Layer 6 of a small transformer language model trained on English Wikipedia (12 layers, counted from 0, width 128). Numbers have three digits each and are written without spaces.
Take only the direct path to the model's output, skipping the later layers: a vector added to the residual stream pushes a token's score in proportion to its dot product with that token's output vector.

Output vectors of the tokens that the questions are about. A number n stands for (n - 500) times 0.0058.
"ación": 467487546579509459533578478589381497596566459539499594323453503400617578449421509489406539463511387427552589434477550485518481417534517564503738419556598394476347452578470516533561496388552529487418486456493558446547495422431522543526564491347449618492432443438667485507712542497553526330465483418521495283434646579545482388391533604423535503405440516572575576547593532487424525596505
"Pst": 479512571387447458621695388752230631618400354645367438388592244348599543383334469374306603336437392450642564501597503446654418369667671686558763382523686387344345431665523617427590473219572564477514491333493544545580490611474477383525664464323339666397455388470634503557925329677647439155441398159506447380528628928574322343434497611490484448535458640524637553748685626401415367592651
" Rosewall": 475490568385409425659738378718240643697419397607419462442619231354589605329342475368335606298496393475654588486639457419637430359630764647573734402581724411307302371669548624429583477229578532441592472329458560508597528583455478449511669472247331608421452309380650505562934388569602448210423400136521456343514636829551337347394495630525436433550454617551621601725730638429420382596695
"Kabardian": 477548530438426435605727433686259579631405372581386438409611302369562621379364458420263624364465412481682593477572513441658462333609616627555719385541661372328354446644541652445591485241587579459558547261475558525579478573483522407495652459311357653429469354408605503601889347616606456193442409262513489342475607902569337360375497651529483451555416702493587594680663628445390374568615
"\".": 573418537523446542466612546491452550463555477474566532528548408408569619425444555549350556553460475497573424546545400567503544419536529570540696478466472363374524542486597421475502491439478485524371501513534496432546543479444548405533503361377468422418673550591666405470568372528472475489502518400533552469420605579488500435395567557418418624564342545556431475544609484500598475535531
"ious": 399495475526526503392551411629541566582645497538470598426472368275520492369543434469485653468561424474584653522708525479554554506631519562517735414528536445453255427654707483465509496421567411586455548494423465461583443484433568558565577465497596469482585556441466416516641279507530546356514464481546467451494550569522382429470465519497375339447294551407501575540608494427403480636512
"uncredited": 504529579476371418439550423517479486421425470494500552460490411381513430502444539424422476540593458427610522563514508504646541449510622548591726395494545508443467521659662629508560489337490519505534456442425585492505458488434569416461563490444275592564527476492532432551672449452552497374502428415520490452490543677636435325473380485602472436500387595490612520593479502556412451598621
"ón": 533529602447489471507541484602367499522624486608524535436463527505509610477412551505459460504524422513509532486450491492572513434554549533493699456497592469449346527508526507497471497449543548494474537486478626520553477418483410450443595531401462545513435538501493495490706623616561544436463492506562473291421559543506331382364445593454483426485384546535551497503552467411427513568497
"exclusively": 582482652433506522523558488552488566537523465484459437533471433416571591364364480508367609503584427516588495474509460424556523490563523594553623502457600504380370378583575553492532490406519468522511440451486563374597498546455631510472534569495457434555494490490608551529640363484463384451551393350445411450498525676485347371554397621605450457469346522595474525648501509485406513568628
"creasingly": 466596532408520463527497484517425555605486470499473391536477444355592512417466508523392483480522368601602480553650515449630505434510482510671657439570606461379372401583485598501493497432645408456579529391390573512529486519440475319445524477500516445412578397409614493546575476397600466397564464458527444408475747681509323373519413585564525550487495587579499497515602466523472443538597
"жьы": 462504566398464453642699389812208621669391276649373454398598216336637596326371472404293567337456374452677600511638526459644441361662718650585744338521695367314335389695532647414588479215583567474513500327470572536599467585470477407524634488264333678411477381456640508560976322612654455161435386207514448303514638959573291368400471628513480428527432651533605610717657625443387328541694
"towards": 380483591438462412414696585458488478539552539468516436532593474385503591385420479429447553487520482560659449516547518439630547463576508635510551496528605459379442482464566388476644496371539430540500360469383614527581473502501669514376608541392422508509479378468598538592626356479458466484489349291390494477639563595489361470564479610672436510439346553585534579579659481405341563547511
"ઓ": 452509588376460441618695392706122663739401355626402463418583266342625574357366467376315580322475348431649607492641531445773423357697697638547767374527656397338295377722576689425584474242555595453512475313462586494562469590458445399529672498285308669430485365443648488539959370596654429243413391160509472320519595947611298341375458641518435432496382669536587590708694672454432376554649
"sław": 510584535483467478535627557513404593663571398524450454347495431354487482492417533466444425441484446414703566513469510378664299365638588584633570403674538424387457408636614654502580494250650530364493475477579632538635481535431581543560612406523387624523502343443582504466699395527516468454370398313585452430558504549431374261417444623544447543577406561492516540520629550544436402503596
" did": 391515543447507452547484494528534496520533383502495411534448435520510629577516509540434527519496471605568461553565478513499546425514475574565613515579501461503516384436483537464527498471533479489485468510392515445530531452452527446500587474544467566499450492457486417486510378531567496474517443481478444441548523568452507298463535550545541539546444541528616533550515556504493473473446
"vin": 544549529451463502559590495508461537501487467575461591526573508530574522489388500490521428449514485455574574514463486557657398498522552528584684481509556506420383507479521485422480498370516503606580502357503527433527463518382459518432541418530560539476532498448432412417617438505500534496505516443512441500548502498486439404526429496513480496520356467476533517523611598421415567532580
"Grupo": 530532580491429568568542327486426488462449393555493436464518418474533548424334522511456539428478383464562572436565642459625461403566516568515615540574553444426393421549517568530535483345519550455440522444484555543560487535474517493415565497365477587424514368497609563484658446512586571448528486414505511347466562667485457329495451647428562477491341576574605572592614539523421431598507
"tier": 470584543482461510582605423494533570477521519580338569389504443488504521356298494502411587508513563516611509419508510477626446500467529656573680427521521375392401475531498480394527494416433544458527486438477505466467439510559510490498570641283513507563557373432607503414592534546555430384494592346521539479456501576539416527437511538433471466469585612528580490549598604400392530608580
" Féin": 433452570409489457633578440593398553548578382547539404446497471363595585367421463493414565524501505382552481496577460338596507350597669601484694370627633418399368445612504574378495490424594498531519578494406554493464465585502585431447518521473401537402397509475566540599754520586539470311461437342649417453421596591598386378432532615599424393434445558596543543523624525424427451575609
" grew": 487415504431496534505503550522481499653447452578485453552505382417555575457496458558376479523487414515534558538584493494554454443570510591525578435514549452426433359470550561455506495413647516431479509473486585548485583440510477409592541559426498636469534464459472507507565385465590445443515383458444405477486565695480466375507565488479493455570478581562557464485537534528477472483617
" exhibition": 441512546452512429489632414545435603467409537479401614452573385346475580503444409479490523516449453511552549456554498521527456439537537547430648455516516444404493438595600642511576499383581610518526516455507556481545490445439542489530562477356463564451582397526585469435535443484503543452498460401521451446548514638542415359439454511548519412474556506516504574589641554493447513551517
" opportunity": 443509567383467496591574496536557567495509600567479461395556336369624560535456459437473548470466436490509430461534425443528476477582606530549665522494543473420448404582502566467545495323486458454418434503498557483547428538446592424459537512485475475484449449390546476517565451488529470394587431395542445438545645684534431461524445461592527549530475589574578496578673538569338454525522
"ý": 474510563445454567543554498572423554545547501647524462463523516560557604462360492470405487382439446353574488476557496463536371494548504525554695394654591383510345488534524650521500492419588513447524514409519533486596602437474528434539548482428477590449473413454488492606682509444556514308451483370456536352446495550507471452503461508553546507501476571520460503558548580462425402597507
"vec": 540487534418475446630582367509454555565534422581543475443552407456539564479402501467405563427493443488595520487571493421500428530574474515516631500546538478475396482532572532480590491339564443475431486327436605529605482557462522478421575468516414572463535433417522443562631496511654559417478439423534339414566511544541401455477456551430510465560602603523447526584597564431497495530548
"vić": 549660594444451446627652415476432493564557419539399465474628446506555529348362467418344407400581483432644481570566451520625477323659539535655692456529550423449343410466543632433548491375627575508555420435526674513561564512536464393489546470342550558478528407458549436622719524426538536219493489332611447250526462537493388451475438561498532504479410535574577477533607649467539314589560
" etc": 438332516517483505557565497539363520482545431555428465490465393389587614436317505521302423507567310538594426435499468483478515490568627550495593427366542501440548519574664526452595498378461439450509480491584525536539484548468470372458506554471544499506521434532571515605589421594654499322487581381593583542501595618532441372390501579472558568409543553581562557424649575523477364524467
" opera": 440497552401477539559521425548457526459460447550510552409500415392467499534479458502487545548407407428551485395490530552522470480603524544458644449549542466468422477521556614530458496376524487474452450429508502497597477466354565371510557501569426581485562447553583484556546535494544587369483474369471503422521502679564490402483505548469502450576474489533569548529519541519455536636630
" does": 413478498460543512539515470585457508525525394553526423504462469479505569442450565520406572515547396546532458503577504477509502406473527553603615497581520476451513483454434510430517496425527455479456452497420519518515574451356460469541599444457491548456538484411514453526530322507583471457564416463483498479602574625455517364483573555584507577544481539564571542517591558501454474535429

Output weights of attention head 1. The head adds the sum of these rows, row i times number i of z. A number n stands for (n - 500) times 0.002.
o0: 403507512497369521626460484496569551488524459605670605408530604488542456449630512459509651506489460535408493519520432564525660479555668438592452392482277482431511506457463421583468410369509547469508372487403485707569382478460423494445481419458424639443379617533390412572401377484557413629543438432508677574436416562413488512580488393585607496412465500487550606692393530498374413594451
o1: 416519457449427469454407441569583285434483852654523482484614336462570557481554516628522376393513530411467462456418557466556515493535527581480522525584469540551415467376495305398583491244510439430436398622642590575538505550599431396454559524555371581633489448545519428435481491477496551407350472522531437608267326607382516423479571415487449506578525545486587419507452531417582435348568
o2: 653361467428473603483484568535446573404482517467477500449582570418628578406560488532571527591502430568460465435460490464378510557502497616474533470518482526569574533466620387616537412386347409593403436492500723465463455455686526559407512469427409386631369469433469495447574563642460567607525514356515489491426418400678665564449455605463501588547367438522335538690427500480442537394448
o3: 548543570518637557477528520599415531588543573453551698390478399434436518548428490469401603564656345490421373408361667470478425482520548372546378464457515478474485587465361599566541640537516509416417580467494479467394572548412392573458477548566531439605535563485572460390525566539614433569546560392557438606435494508579418469491404554417541547449663661393581625389558619384516544277514
o4: 421566500581512472336469500568489535516483437537516330474521399306404604476570428512369496503537537596540445574526458544592451449442459551447485548597569434517520462495365465522608460562415555416619533396541434505492501550532469548387495779578531503423463454523534568522497668425562616573422509538608439507551566399427445490519398527577584471406461483504614449559539576482427455319513
o5: 501461470557498525630540456506430385407462315509471458503622527551498606422394557550576445446445429510572479526440477542453544465481551585515526446522468492323528486468585515574514400108473503535510461463547441491542573603434375476635504402550474542508539444563378506610568443538353356374510524507456554502409477446628351518420520344352477539533483523617472539473383561532626507750492
o6: 335547428437571427420649510416530591448501401379434445477477412488542502496626509594470477344456411606553466484530623652382453513547385654352533569547453537370582640511502328592563689471483470420532467560476522637744641626494422527492382677454487473489417472409532525580458494308601570665521420369578505445426608481529765661471544629571521644486559543536429497450560401343604536626504
o7: 688595412650546454546585530375389482315687444441657540461539439472552510594521460562369518523448454223251540595410394554540602551480485493564486573474557298411485542569359451670533423574440427498456586585645583372367409663442519483535721309429355473406723362596593492413522538641307532432526603518547596400503483503180553595565506371457492540595372584489539558395503633495541446567461
o8: 602460451595508371458435572465532405466391499504375388525662574501426533512501507394622527608437446478373572499302538518476519480523513709530405666459438373554457480499342594465295731746456445471409496561380672376505429635501567539475556663624588638550560451527398545623467484733456424406517564601500325650466440355440632544520506598292474548425320630459418392337422635557420539449590
o9: 548548626547526455419541493451503406249525396470493650517521397479479599529463474416475558348336444514568523477534613552391488363507494506499533537497446612525406583449442494462552433566434539428469593522664434491495547326454289316459374415541488488487464560490615448433375439524572403497300447477428447460484509451504509583450518655601534425459535548564399474538566435598574478748510
o10: 501465531566442553459473416604458586475421455496379543441557586536358446681594568493659465412426339553548647456343695428504452564523457454375501451514669440494509563431617573463483468407559605437343575500555700426542595584411471476450469475609433371619555477548390507402452548412425494427443555520283499469364368517602536363512443524542525513507658552494425480378503516579556581489601
o11: 569603479534572484524615522437289551468506973601523706564612418626491526317675526372606490236529514489546539553368424496455485653456440539394346375407387389509514568523587501622564316623453502484462439467523503495547476557338519588514649584327461453522438471425516601544435467490436490522390445276573616651477592305520516650478594504419602488429432527520470633360549471467619642192405
o12: 440430430507304495639385441496434492648575542593524458281580441547593496484502421501535529468515588724468535483499489565454523648414587495451562359587523535555467559457610535491495428357478417548552502303618552437532561534642399462718413545525647463539569489467558402464367664505493374461512524602503574516357443415498629310342593542522578575473473531242500521500565493549569594275590
o13: 391416436491452405703488488423507393641545417532497465590462538426432552510585481546451383493518463445466442583636442502575562479533442387534508454429590436519486506357405576364492449300532506450486509465464506461577480407509455607476400613642601543598465529564519376508452517555446462480464460639486497545491461406363382451505440411524630414553555492422518383420682593386414551759467
o14: 487477470556644507457395459443666400270472412490410381482477412423432524507520543444456527407503530572517478387569476529505517542517566622530468486563560536544524598494500503542645408447412575563526448536508495558556461427507427419407394376566408500523557549499487529515560531619522473484411627470491425530403471639499341496482388533569557544512439499513525476560526588486592470370592
o15: 323500485442472334637543464478477463524425530407481521534462529360592531601492502545553374517545651509642563449593507500382552372541526526509527422552561519483550539547536458481446439574628644515477224509458611618646506442579450405454566330473501426516409584387689528469457405637556363604510445323476373595475411506291476494596545502541377634340373496571309564475409487542439320523643
o16: 608484384515461451469499390562613456521572400510493554410612488544581435496682348427423366532404418351507630515484431599432449587512596510412370515567397620631511402492443501548548523656496494546610622382607451487590395468549490444575551743522553449523576603612522352537699650522519578487422484522500527571372558267361729573471385349416454512485422545522465522490347503426468493639442
o17: 412548523470466512528535460382695504524455443594673530446501327483624656520339683422547461538571394635690380507594562668564516411425472465743525413487468467494554427459453580459468513553401466421465530587579497405430436570602504359490540471643424581476525603532530607468614446470396508403581513472630575539488482503471639544505416386441596662444596480521502631421386579509550362336468
o18: 571447478328500332619583393665515542534500518457484646379682501492507475444453698438414597538518540337353479594298719557469457363432506615339433678592583423426454524487534564495513396394575565516489231431391553417428458641487602519503575501485406434533526494492510464448628541490376570615459525456408534489432552579615592711685622488524549492428484440594485361503600477623588381831588
o19: 451428650520503548455692433392451484262420599362374486419507604514579365477543489434503447473475383438551507500631273459623528490569650552576587358469631444532543604563698440544598518651570522602493472600518473498557426655669467487439576420433403428572547556342434493436395540561607538388578489637559454521370443617663454644501443370558473397514485531466496516570487411567611545406559
o20: 489467474411486448608535476643528615310371539471244556348458471554461501417517584518486309557424461421542541429491514588541496498484623527377442557291462520547560525467640575503539603737430576570572486599412452422573453552368662550414399467439399535561515343591501565457540533498357515511499555565380512706427327535617360564488527613505521650575619289395519453614477427503580478351563
o21: 629567651665469589598540337459513432448508423279532577478505426402564509561526470420500501509642507403458531494476435449550560480566773526336637548361468457607433505628573483590520307477482410448494477620391467541484345576442470420577469493414475417515573528515443486382521504573326417395510430532483641599462405434508338406679434479547550501408392469469510537467526472571530402671440
o22: 568398399496478435526502443644468627459552579468528504456509506423428635535362527386434559488485348506380497517549499521614481430478713587437471487458473521537495626463414406541590535444636519577502440617478465403722439555410437484596538439510395391505624460555514545513426516558521479503468482585496551538408553425431621396507347591526645514395392488487418567516607593535491354538533
o23: 459503447468492550448403482429457518599428514514495536437334491522402496586473430516451537544403443496375582476501687441404473554645570453559467508420572486472707504474433617452410615534467668528584576320543561448430562310439439576606568557525524465563405574455420611439497434487585548522513504467560549561656502636479546503361426502321456490548492615353523487404491632593494649484445
o24: 511512508505522456376382519643712546591496502520428449405438626650496573471480508501516595443425492498586418488463563402449474387466582353421538533516480339571657601523465575550526478208561580519452569532424575403510505514372591473615405435470724518516494553581542468473457498466503502429444528419502504530422306544538544533384558539432499401464594511378471495484544591478603458770424
o25: 529426358585547412591482461583499547485483879562434493491449566559548564477483422639406551577497463420482523567452485511455471440470444490533406491454525502402508388552516467411598499385526500476573537520489536517522492576441414405561466393344409571527570565519459567520467479539555572452518620532535443371533613527529512481557414414417414565479426466590346449568754483526465454147539
o26: 448476556383472388417570522495488512503604536540535450418422372572509456441568437436483594570514549500598571459533524395504517461551504576548517458443424408526560546488511566505536496268499492374420597368478482405445564464613580382536504417462501642421624385450389479536456545467623498483460487580437469365482397521596552493387541486525473553501625439479572500459732334622539508544468
o27: 431412569445339493434451541480543488477555503473514525521532390617513526280501554381456564505506568553519438426422547478570633453540484389572541422450494551502497518496474401490559540802560466452523486625613494563499516570569379467459468449542489580474408534532491460534512443556558545528577547558479582503514464507508644547483599384612614447611579531454563381543514472469474495465481
o28: 516464430683564427455612448540607442403627508405595547581506450607373349536565456496577352546407508392722536477379578446402638441533572618462563464580398416540481547646459352487490576423589490464469472615509465559491427383613505409329507350631493452417482617555471343458606482422578505416458478712422529468433474408616589526541534425539418534441513503477552557647506605664591301263567
o29: 412477522438485404523517391511645573618524427593472441522543321574573470472543592411495520358663433587557436539479523609574382409478602568567463385541633518539463523621578504489500483299534486451534416597568656682473656473606603563437541391598457463591499603511544520457433407605476584385516480424511549448393432500525622407439484517565492476502595501478549567580591464487451574360490
o30: 523663512355403523415469450531487487531511431416489378419561546573581560602554542528459613489566514457489484495528604548485377585373470600434515678508634401406439565570593361391448601572419469472516487540517464544507523404486421464654396376394599306473437514478491422433446523587510556492500584435361454474576529551463198503596410481514361419570569443595520551553357518607469379168497
o31: 554512551488447529454486511513448535410493674588455488549555473530655517469481464478466434594423543550516590421556484466547369481584473386571491457463443524439421415494503399507592506248431475574384587589617533510452429537472486394464474521468483489404536585443506487534461488539498570478445595541533420577451522431461310557600525663515528560568428428473572408490605528387517539949523
o32: 513567440507545517401537554445593649549594554612546514513578589416597561490546661483469446502443507481565368550557391601452415393535430681585465464517593365332608561396362516495383334484455386519478501403559519485548424592411468526449436528542555327524493454320502610391481489473439512520523497602542441476380692528579459546601441439400473524549576549519375469421626513593486456608465
o33: 604529473478621526464632495538519398590492557362415520645576518536614579533538508408465566490480532498459602512510664317431565581580533504409443590443633600445449511484529604463481308772485482614667534489424553500539633499409490489584665524478506582490463475503569505579432458411395477577491505562425604520708471410481565585428529545608447453499631520478509600568318540522418501266543
o34: 552412437555538418506384490347447425425616434437415487600366408591473442522527493344443451398577444383471503624443423355417463613589580507329620654516450466419320692690638503466572475519636627537599600568426346605487398504341484563505427493427607389578552573430588644660370602444411486482504570412611548521377596516493519499480415616463508464540519469461475442340513436351548428543461
o35: 485524481553476485563413463493499409524540624588552495512511555465507596620446409448556545423508470462601522419622638621525358479428446499522629348528403562516580530538468539461532534682487476476543379508453550510403623438438498413388451497444487586487342593545551534463483335512400554597421562584496514443558486392519629545544671468498504430549536604541544572430415582522508526635521
o36: 412321507495531503490559483612516434448397255345499536526409486535494607420538522530453504586491607523389454459506492535455525388425439394573489527585474459519461406490573504593516577597530527521412489554409491660457612492554532459618548373495588493414306555628439300362587499546450501610421492495438475584516427575511513488488586523526515510674572493572514504371295528517361551485564
o37: 468475451455534503550393441542537583643433383542315606462382482337644474450412567427282514548620418575316344498675520457430534352458675612512509457602480625560598299594284516344484499662518470441414525501540553542440673431574475494388508778576505482456506531406550444369438476503549516304551471533559424635420410547587384592526486499597540450500484482485634474673509549626377577412505
o38: 492484478398493478482470572373388445533554519746639494513330645432559437607651499401494516482474590588433626510497565555518563493530555509425348567583423525613580489376517526536526383540674426568439318444481386722570484421434429564578432434467629561372501432521350493480516420442563567615610594541501523585399498642627386564482415516398504640456372389563350438505422578528516519357502
o39: 640455631438457454617651551446493557372551560554491453541343465619486462525674377577480495535425430437410517491525457598442566410494411534512523504634457527552483296439479568504521541402437552523306572490502494352525472560608414499518500565507481526458413491476607439492359461460578601446453490450562523545511571593476460597527452648498549451569432495582485470634562451454383499193537
o40: 614348527605457596485411629396719570503423439399479380434454460429524447512441519499576552447485496558540614435295477481513534456507627540358498311524420410512522486603545451505548403399569459467519547615502560564408524481596525436531424513307543625473488424405545492358562466559557465355563552586528596518479427443628567501402564524520506501447676649532601448497557539402494521545623
o41: 444215509554507516633470582379423482426543563454467576460354638550532484544532640429510484518374442441597433446588512641458532605550614501407469481498399411556431556439650535520700391512628664437376447427467616475460524488518532423489299481400533457539568527533646459580501469577472439257389570540493592532431420517556571493522498538470448466447553499569586490430319437585590529524622
o42: 419676388421596557440428561449547505501457494447476457555594416403407527508515512535397497456559405446399543427447617496627510476482509397381539450538403569452469604503426516595478566690414352489521535503561486472589520391386468400490369434457443455596411391578420501566553467498521527576425460508407612454528406515552560551512516568532525508472574467508411724538696596393550434564473
o43: 482548436403290501560376550507664517545474260481512423461542446482469501313571464606442511479525595547453427484549599521483460477507568618517366466587416524434485515549489536438526572779381465448547555503574501498554508439622506469612492529587652585509589473445472605513603589436504528380563539540538475573470392526501466441400448607546458549353548537352471439571647496407502468666535
o44: 356614522471455502559441429552592469559428517537434461535614477461589460552512533553549493454601398524391505492444466466574477578398496476425614447513573459474377403488530499465372627375355510508454512508518570464461577560553598559402486314587386503512459514512503434588503450466364420521490479489442526424565478510597599444430566558529469584526508448551529520366482465578509605375545
o45: 366601518570424507409581607438328442659607260533598488607341401536385527430687435535579489497560576553471424633562601494656502582575494398563468523435515477487457356482420538492449414703580537350523634486521498402541454399560482569435445507596581482559499508460301513521368455491452542626349467524664601392488583555633471383458344458369484549369384632404539460649474467453511663573586
o46: 531432391515549348558361503616511574499289358513463676521593517617538591519386466694657488433429520513511520535434610346528459529319549589570514482534681471608468518494648325459503409683423452392436390387425486452469397546608570543600593355552523547394252513656514455474490468370376632548413445562609376544356306620714535519433399700113545595483543411571414614538673482542622628436491
o47: 587402467501415499538460458490640518406429497293489554505698428509622579469425564519374606604428492525482672494261485519509572464383644524410419516457441428429427544490509464535430591456539587553505514505622519554439466493507519524702508422524406469601500493547406403471509472583580605490533507407364526625385474538540570563321361510439477632524484592490470672370438496552584509473589
o48: 666488529501511474528427503522595349510435694557476572362586524502454416478395593608412553472542560492443510349453399435531599462591571382464438553471547596492509539474561644521366526553435461604536563471463500602529559450528419366513495470447447284423652569543399363446532572471565463555638526501528529489479541553616435476474504403534530620410442487419333502509515436448660547286525
o49: 622376501671401339487297577332565596516545654394528408562597456505509400407432416705526398481387433687598605332405518449492419588558580621569464468475513483478558541572506410439511655370358478509406618478530505481294547650498415426516438430521675534432478493528385565528582378526544371385594499581530444449486655515634423501602476451449483424437675517525537463499540513394673543428446
o50: 478534489485451397330636532566631510499530452459536565593652385477399497501532500471473665394605592512473603558524659457607456432581594531440566534484513490481489552502548558484428483804600684467461572453546454498468514508411401480683581494435500623462397429459420508351540494480435474481504418538438477310565572492652493597453443535487563511416543482639417508532555494520562501817637
o51: 469396514583517452426395474493695476429453413500567399475416405484491476612347527524494472598376465524572455618653453627452382351501519500527432510612531529358515480397463495381463336713448467447490484363532522466521511376524289424660317597349619597534491487436399500446484474627570458371491465538574571592506470590579538483515566489435542437695427633558565581378472556516601456326445
o52: 422298677361616535441541486513618485506507485460460401489468587412522563513522430512499555432581376639560352547480501533596491514491530507570447400411475473385451628503490523567549571477530496577552462449459567568475550331590637462687493377536461331590616527357504495486530581418496500593503523438516529498473595476490397418604631635590451556585489502532523452498599553448564518288353
o53: 452629536451575639533602643584571455687521645463526427490614410551508442394491465530400559509460621387437434530400465594543541412469468486513614537489421497226377512481466467636403589594466511513574623368502632496356594593389576514466526659541478375354484427555496459566476435474372479522482470621491402386409547441342559518447560624500544495499388517544423298582389513408444475406699
o54: 534560460441545529439507553520560551509567377372335464339470404595480345387380528490446668518664452462435396561407333505511627606533485404523496572424427515396336541522542541540363329493529473473624657437508322428459402541367500450553609596525460526530622454481600483488477455361531545433527601465582510538458603402550548487609364421472535585444363423494558541428507495466544418693570
o55: 480551408535571479492476344569480574560545731238461860444498492533649443482492510554695456433458461461479513547477380435514473659462568509343635580558342553578501594502668498665485407596635703544478544400564419608632303413321453445473509540490405499548400553470362522484366428652404351461427413450614554491405643686467518430606355553477494573363634397660467565585492344480533426463608
o56: 485539386378408398471538513539502434521540489692502542622661524483526621530555550433603477530527536570712591557562601446543566443467517518509533557407473587468533534476376575443413463594493534501444455531494537384528536557539537512634426581584423481413523334478544435476525461514456506559499454394414562540396451569476462512522450499457553628575540531511534377348603517749490601395442
o57: 449391522636511580621261525587639614422307616544470525436564489535445423429583513688408503509551538549266526508569481471515533391647503433504513475713417371398501460524510405561419373453626564508507530427512464584488480566477619474684441409601533591358548539646477473480506419528575433511610408636479449462526384666510252452409584481501529392513446450326553684563545581549582556126407
o58: 584301351481400467544408340521437575433503420586518348544600398491492670320578453570651520311782386507420396459537381591382569496523467564484404449382528614462475534608645498383478301447552318535543327494456344448482389446565499527571492554640578535508616527610586427520581495439466530465596486547662451611592555499481497252534455473519570642342525559508537556422567402431556436349498
o59: 571462535579540352610448444376468533569486348510603546605665523524581529631538417445533419454394584538480629534507460474434381255499325445646515263589394563489493428508502463468488673478508587488547498351424423584540531541477401478501429497437500589376409578375497500335468351541435528457523536563522445426567497616434578430543516406453460327534620510553435570546609459554498440483511
o60: 500558513547481591481538556436500442473438424520463582489387657473578507583299435536497426598438363551350605572668518353599290384509357563428515384541554460525526460538438600546444431556533557487546502537381492600652394399479543484415346654389519617517509515335446564505470580546427524577431510592441528524480412560703543619501520531578465515362537448684472467508422501529440495465428
o61: 554416588538455513430371462617559474616482137650463486488541392479510503648529462638419445506382528687508568462474475610427653473585523452675452548609546337563529488495476540394508405709332420487447481662452617425481618376572378422472431433528478632404624501371491569479589475562704527423566493509478458466628540680459376473513529430454455408656506460403572494393478481410599271734561
o62: 761458568397503477555562490372494489515603543528566447442540552593533401448552500494602441679364496388347570573625512473700598383599450439550440442432521426433511509493472619512492495512476549598517533467532528428566451508425497372551570697439397615522390461498464613611381598681553442327522649526667598404464495464520454539517572494639444453389507598406583406555493433515370424372539
o63: 571559575463379435510475513381451463490468608481575560362561544534521418501534554417348411635600457464539608481578635649429547509499564589589446655322564650626494539651434502583549413384465565440556508455447547440561274616767476437463603682545563383575395502452578456507729605471427645404492450376441489556337422580495356727549246529500437592507339577416362417445425472428405615359443

Each question shows a token from some text and the vector z that the head gathered there. A number n stands for (n - 500) times 0.0046.

"g": 542449538477422635578618517509520327471599502395598493546521501608593541636359489441477518413656473199579414503508522535548541472530459491457570522539404456480402587426489413500404519558506624
Pushed up most: " etc"

" |": 492389489538491617546526468520528358463657478286557375541433426447476581632521548336431396419643526234523384399415501562464415569514478606442509576533519422475521600460502432370465522443546579
Pushed up most: "ón"

" Conservative": 523384443483477551587556510485506306409711443396498365608386385365528608698489559348434430365684536262509556375416466483462415565450470461378423460470510403500533542399538412339488506491572536
Pushed down most: " etc"

"2": 579514543380465667578520486475587365450642520476450431621506496532552497670428564418596552300579523220503401598436484535602520551513518530587590432484558437445453505527472537507525480482450417
Pushed down most: "creasingly"

"0": 471431510529489598543515437528548347488642480277535354547420426441467560640542574333456431409615520227510373405407501574480418556494517598460511587538524380490530591463508449397456479436501570
Pushed up most: "ón"

" chosen": 640255644464484525475533463387355398302555508517436474740559548626577477683291400350365608376637424336488392732664456626591574407482411464443499440329445339563546525430372409359387550384453668
Pushed up most: "exclusively"

"\n": 550413507493449631510502439473539311454720472332461373560456422449446578653477548320411495430620510219450399480444531571455427498439536560437524581475463394466475523427495454353488549448523568
Pushed down most: " etc"

" U": 552444559420437702499566462455519291466604460432552508576541457584499539596360487367471544378608487312496441528551449517565510465521500505501546493485476494470445574437447496489489526580500550
Pushed down most: "towards"

"th": 498396497471451715493546458500537368510546418427512474573498388538510559638427534325447540448625500263507424471507411533581539436514487464476572435533409449464470585446439437499527485593540523
Pushed down most: "towards"

".": 502465559459481637584557507443553351502560516411574453557515541512556506583420524385487487405625497299541425487482464478563520498499529468493591454490477409480499600478485429468448519513454540
Pushed up most: " opera"

" ": 504468559458481635583549505439554356499559511409571456553518546506555507584422527389486491403621496301540422483483465483560517502495529474493588450487474408479500604483487426469448521508458540
Pushed up most: " opera"

"ed": 588470638332437641633504327444467474496561484562421278626593516557678414654521530328580563373452400369618312474506397567499555517367493417537467372322427391524446522610383508462483536304424514
Pushed up most: " Rosewall"

" to": 693455616449483507685489444414351336354582480517418373664504462504664462578372508418409661337575490219507356539657520582516412468417522453477513422407439249510496555531554410449449476308402596
Pushed down most: " grew"

" off": 544577575351427454765460447472456416358417464599460355646541513467543511616360625409411622400651430249560301476572544617446503406439524482504458465514371246465535507556495239311343513405376661
Pushed up most: "towards"

" during": 585527546382470668584533483461586390461637520481456438605517504557574492653434550413590546325567523226522399580429503538586515567490526540591585412475565439430456502568475524502530506448459418
Pushed down most: "creasingly"

"|": 491469516530489609533503472495545372483655467295544379541471429437462560634551556346433420407656542207499383400413479583470405549491495564452510591536491419472548594471477461357488513432551584
Pushed up most: "ón"

" Labour": 454302544461501622572459480437530292509611453367508347536443429421483556593481538310406468407591516306520441438466479502517392515509522534443491533516494412477515624440462426467493584451506481
Pushed up most: "creasingly"

" Paul": 498433441482462666556515459488534344509656430379577407507398407444526580622480539370448448374713482269589428388433466488521471509543473543405522466535511430463483611478532408459477461496559555
Pushed up most: "vić"

"round": 548484533439462658559528470428510337433562492471466461594542473506563492613465523356410567414622492286527419503521485530553511470456531448489559437465459426503500596495437450471503518486519477
Pushed up most: "Pst"

" Asian": 592546551359442688569532475504632378452653531510429425643515520583568479692426566433670551285557537179510378618409498543616528576524514550644611427495599445400407467578483568527540483461429398
Pushed down most: "creasingly"

" me": 410685602419516558581532457470495420527635465495576399563660457420548483617547623362464522380682508195471289436539432673401510365413512412386473550453276330500478527491387342389378477366554617
Pushed up most: " opportunity"

" Democrats": 509401489537492617551531496508540344466656485297547357542440433436504582631526543344439409426645502233515399401408493571471408580533483580437525584556520389472540596455505448389474518428563599
Pushed up most: "ón"

" Ac": 468501446447410762545596469485522333423533511410441456577535480551544508688417565283538573507603506213523475510425455474586558481453533403498562403504391437499415526412458529457473503541486448
Pushed up most: "Pst"

"1": 544468557453410699566543433555522339467519575484551463575587475619538489600366509357485551424653497266566371511525476491595609444504491455451572479517434440502421544498454414445482540572466560
Pushed up most: "Pst"

" against": 549473537508410610592632551536534342442611522416631487581544540668620530668338472453511484400671472177614395497508527541537563483521439486464572528529400460465383622453484404502373533536509664
Pushed up most: " etc"

" quickly": 585522446467516609608389420445470263509647473425408445467420384400471597587442581383399643390643474212393555563633515465544451491513512496404459430561464469518454464433466586356577523537459437
Pushed down most: "\"."

"3": 531430530436454636554522488423531344460593470438523476547536489510508542627393504366457554395583489322535445503508464497560508510479513490475531457462487451501501592483448464464496528508529497
Pushed up most: "Pst"

"4": 513426520456449643576517477446539338481553482415541459549513484511542563672376513362452570435602469332567421510502468477573519488529495494472571456497490433493499583486455428476478510480507517
Pushed up most: "Pst"

" up": 431682601439526571589532468458483442530637476500555392562648469450568476617548603353460527384696505178499292414523453655414503374403509415411477532471266323516472522486403349406381463365538635
Pushed up most: " opportunity"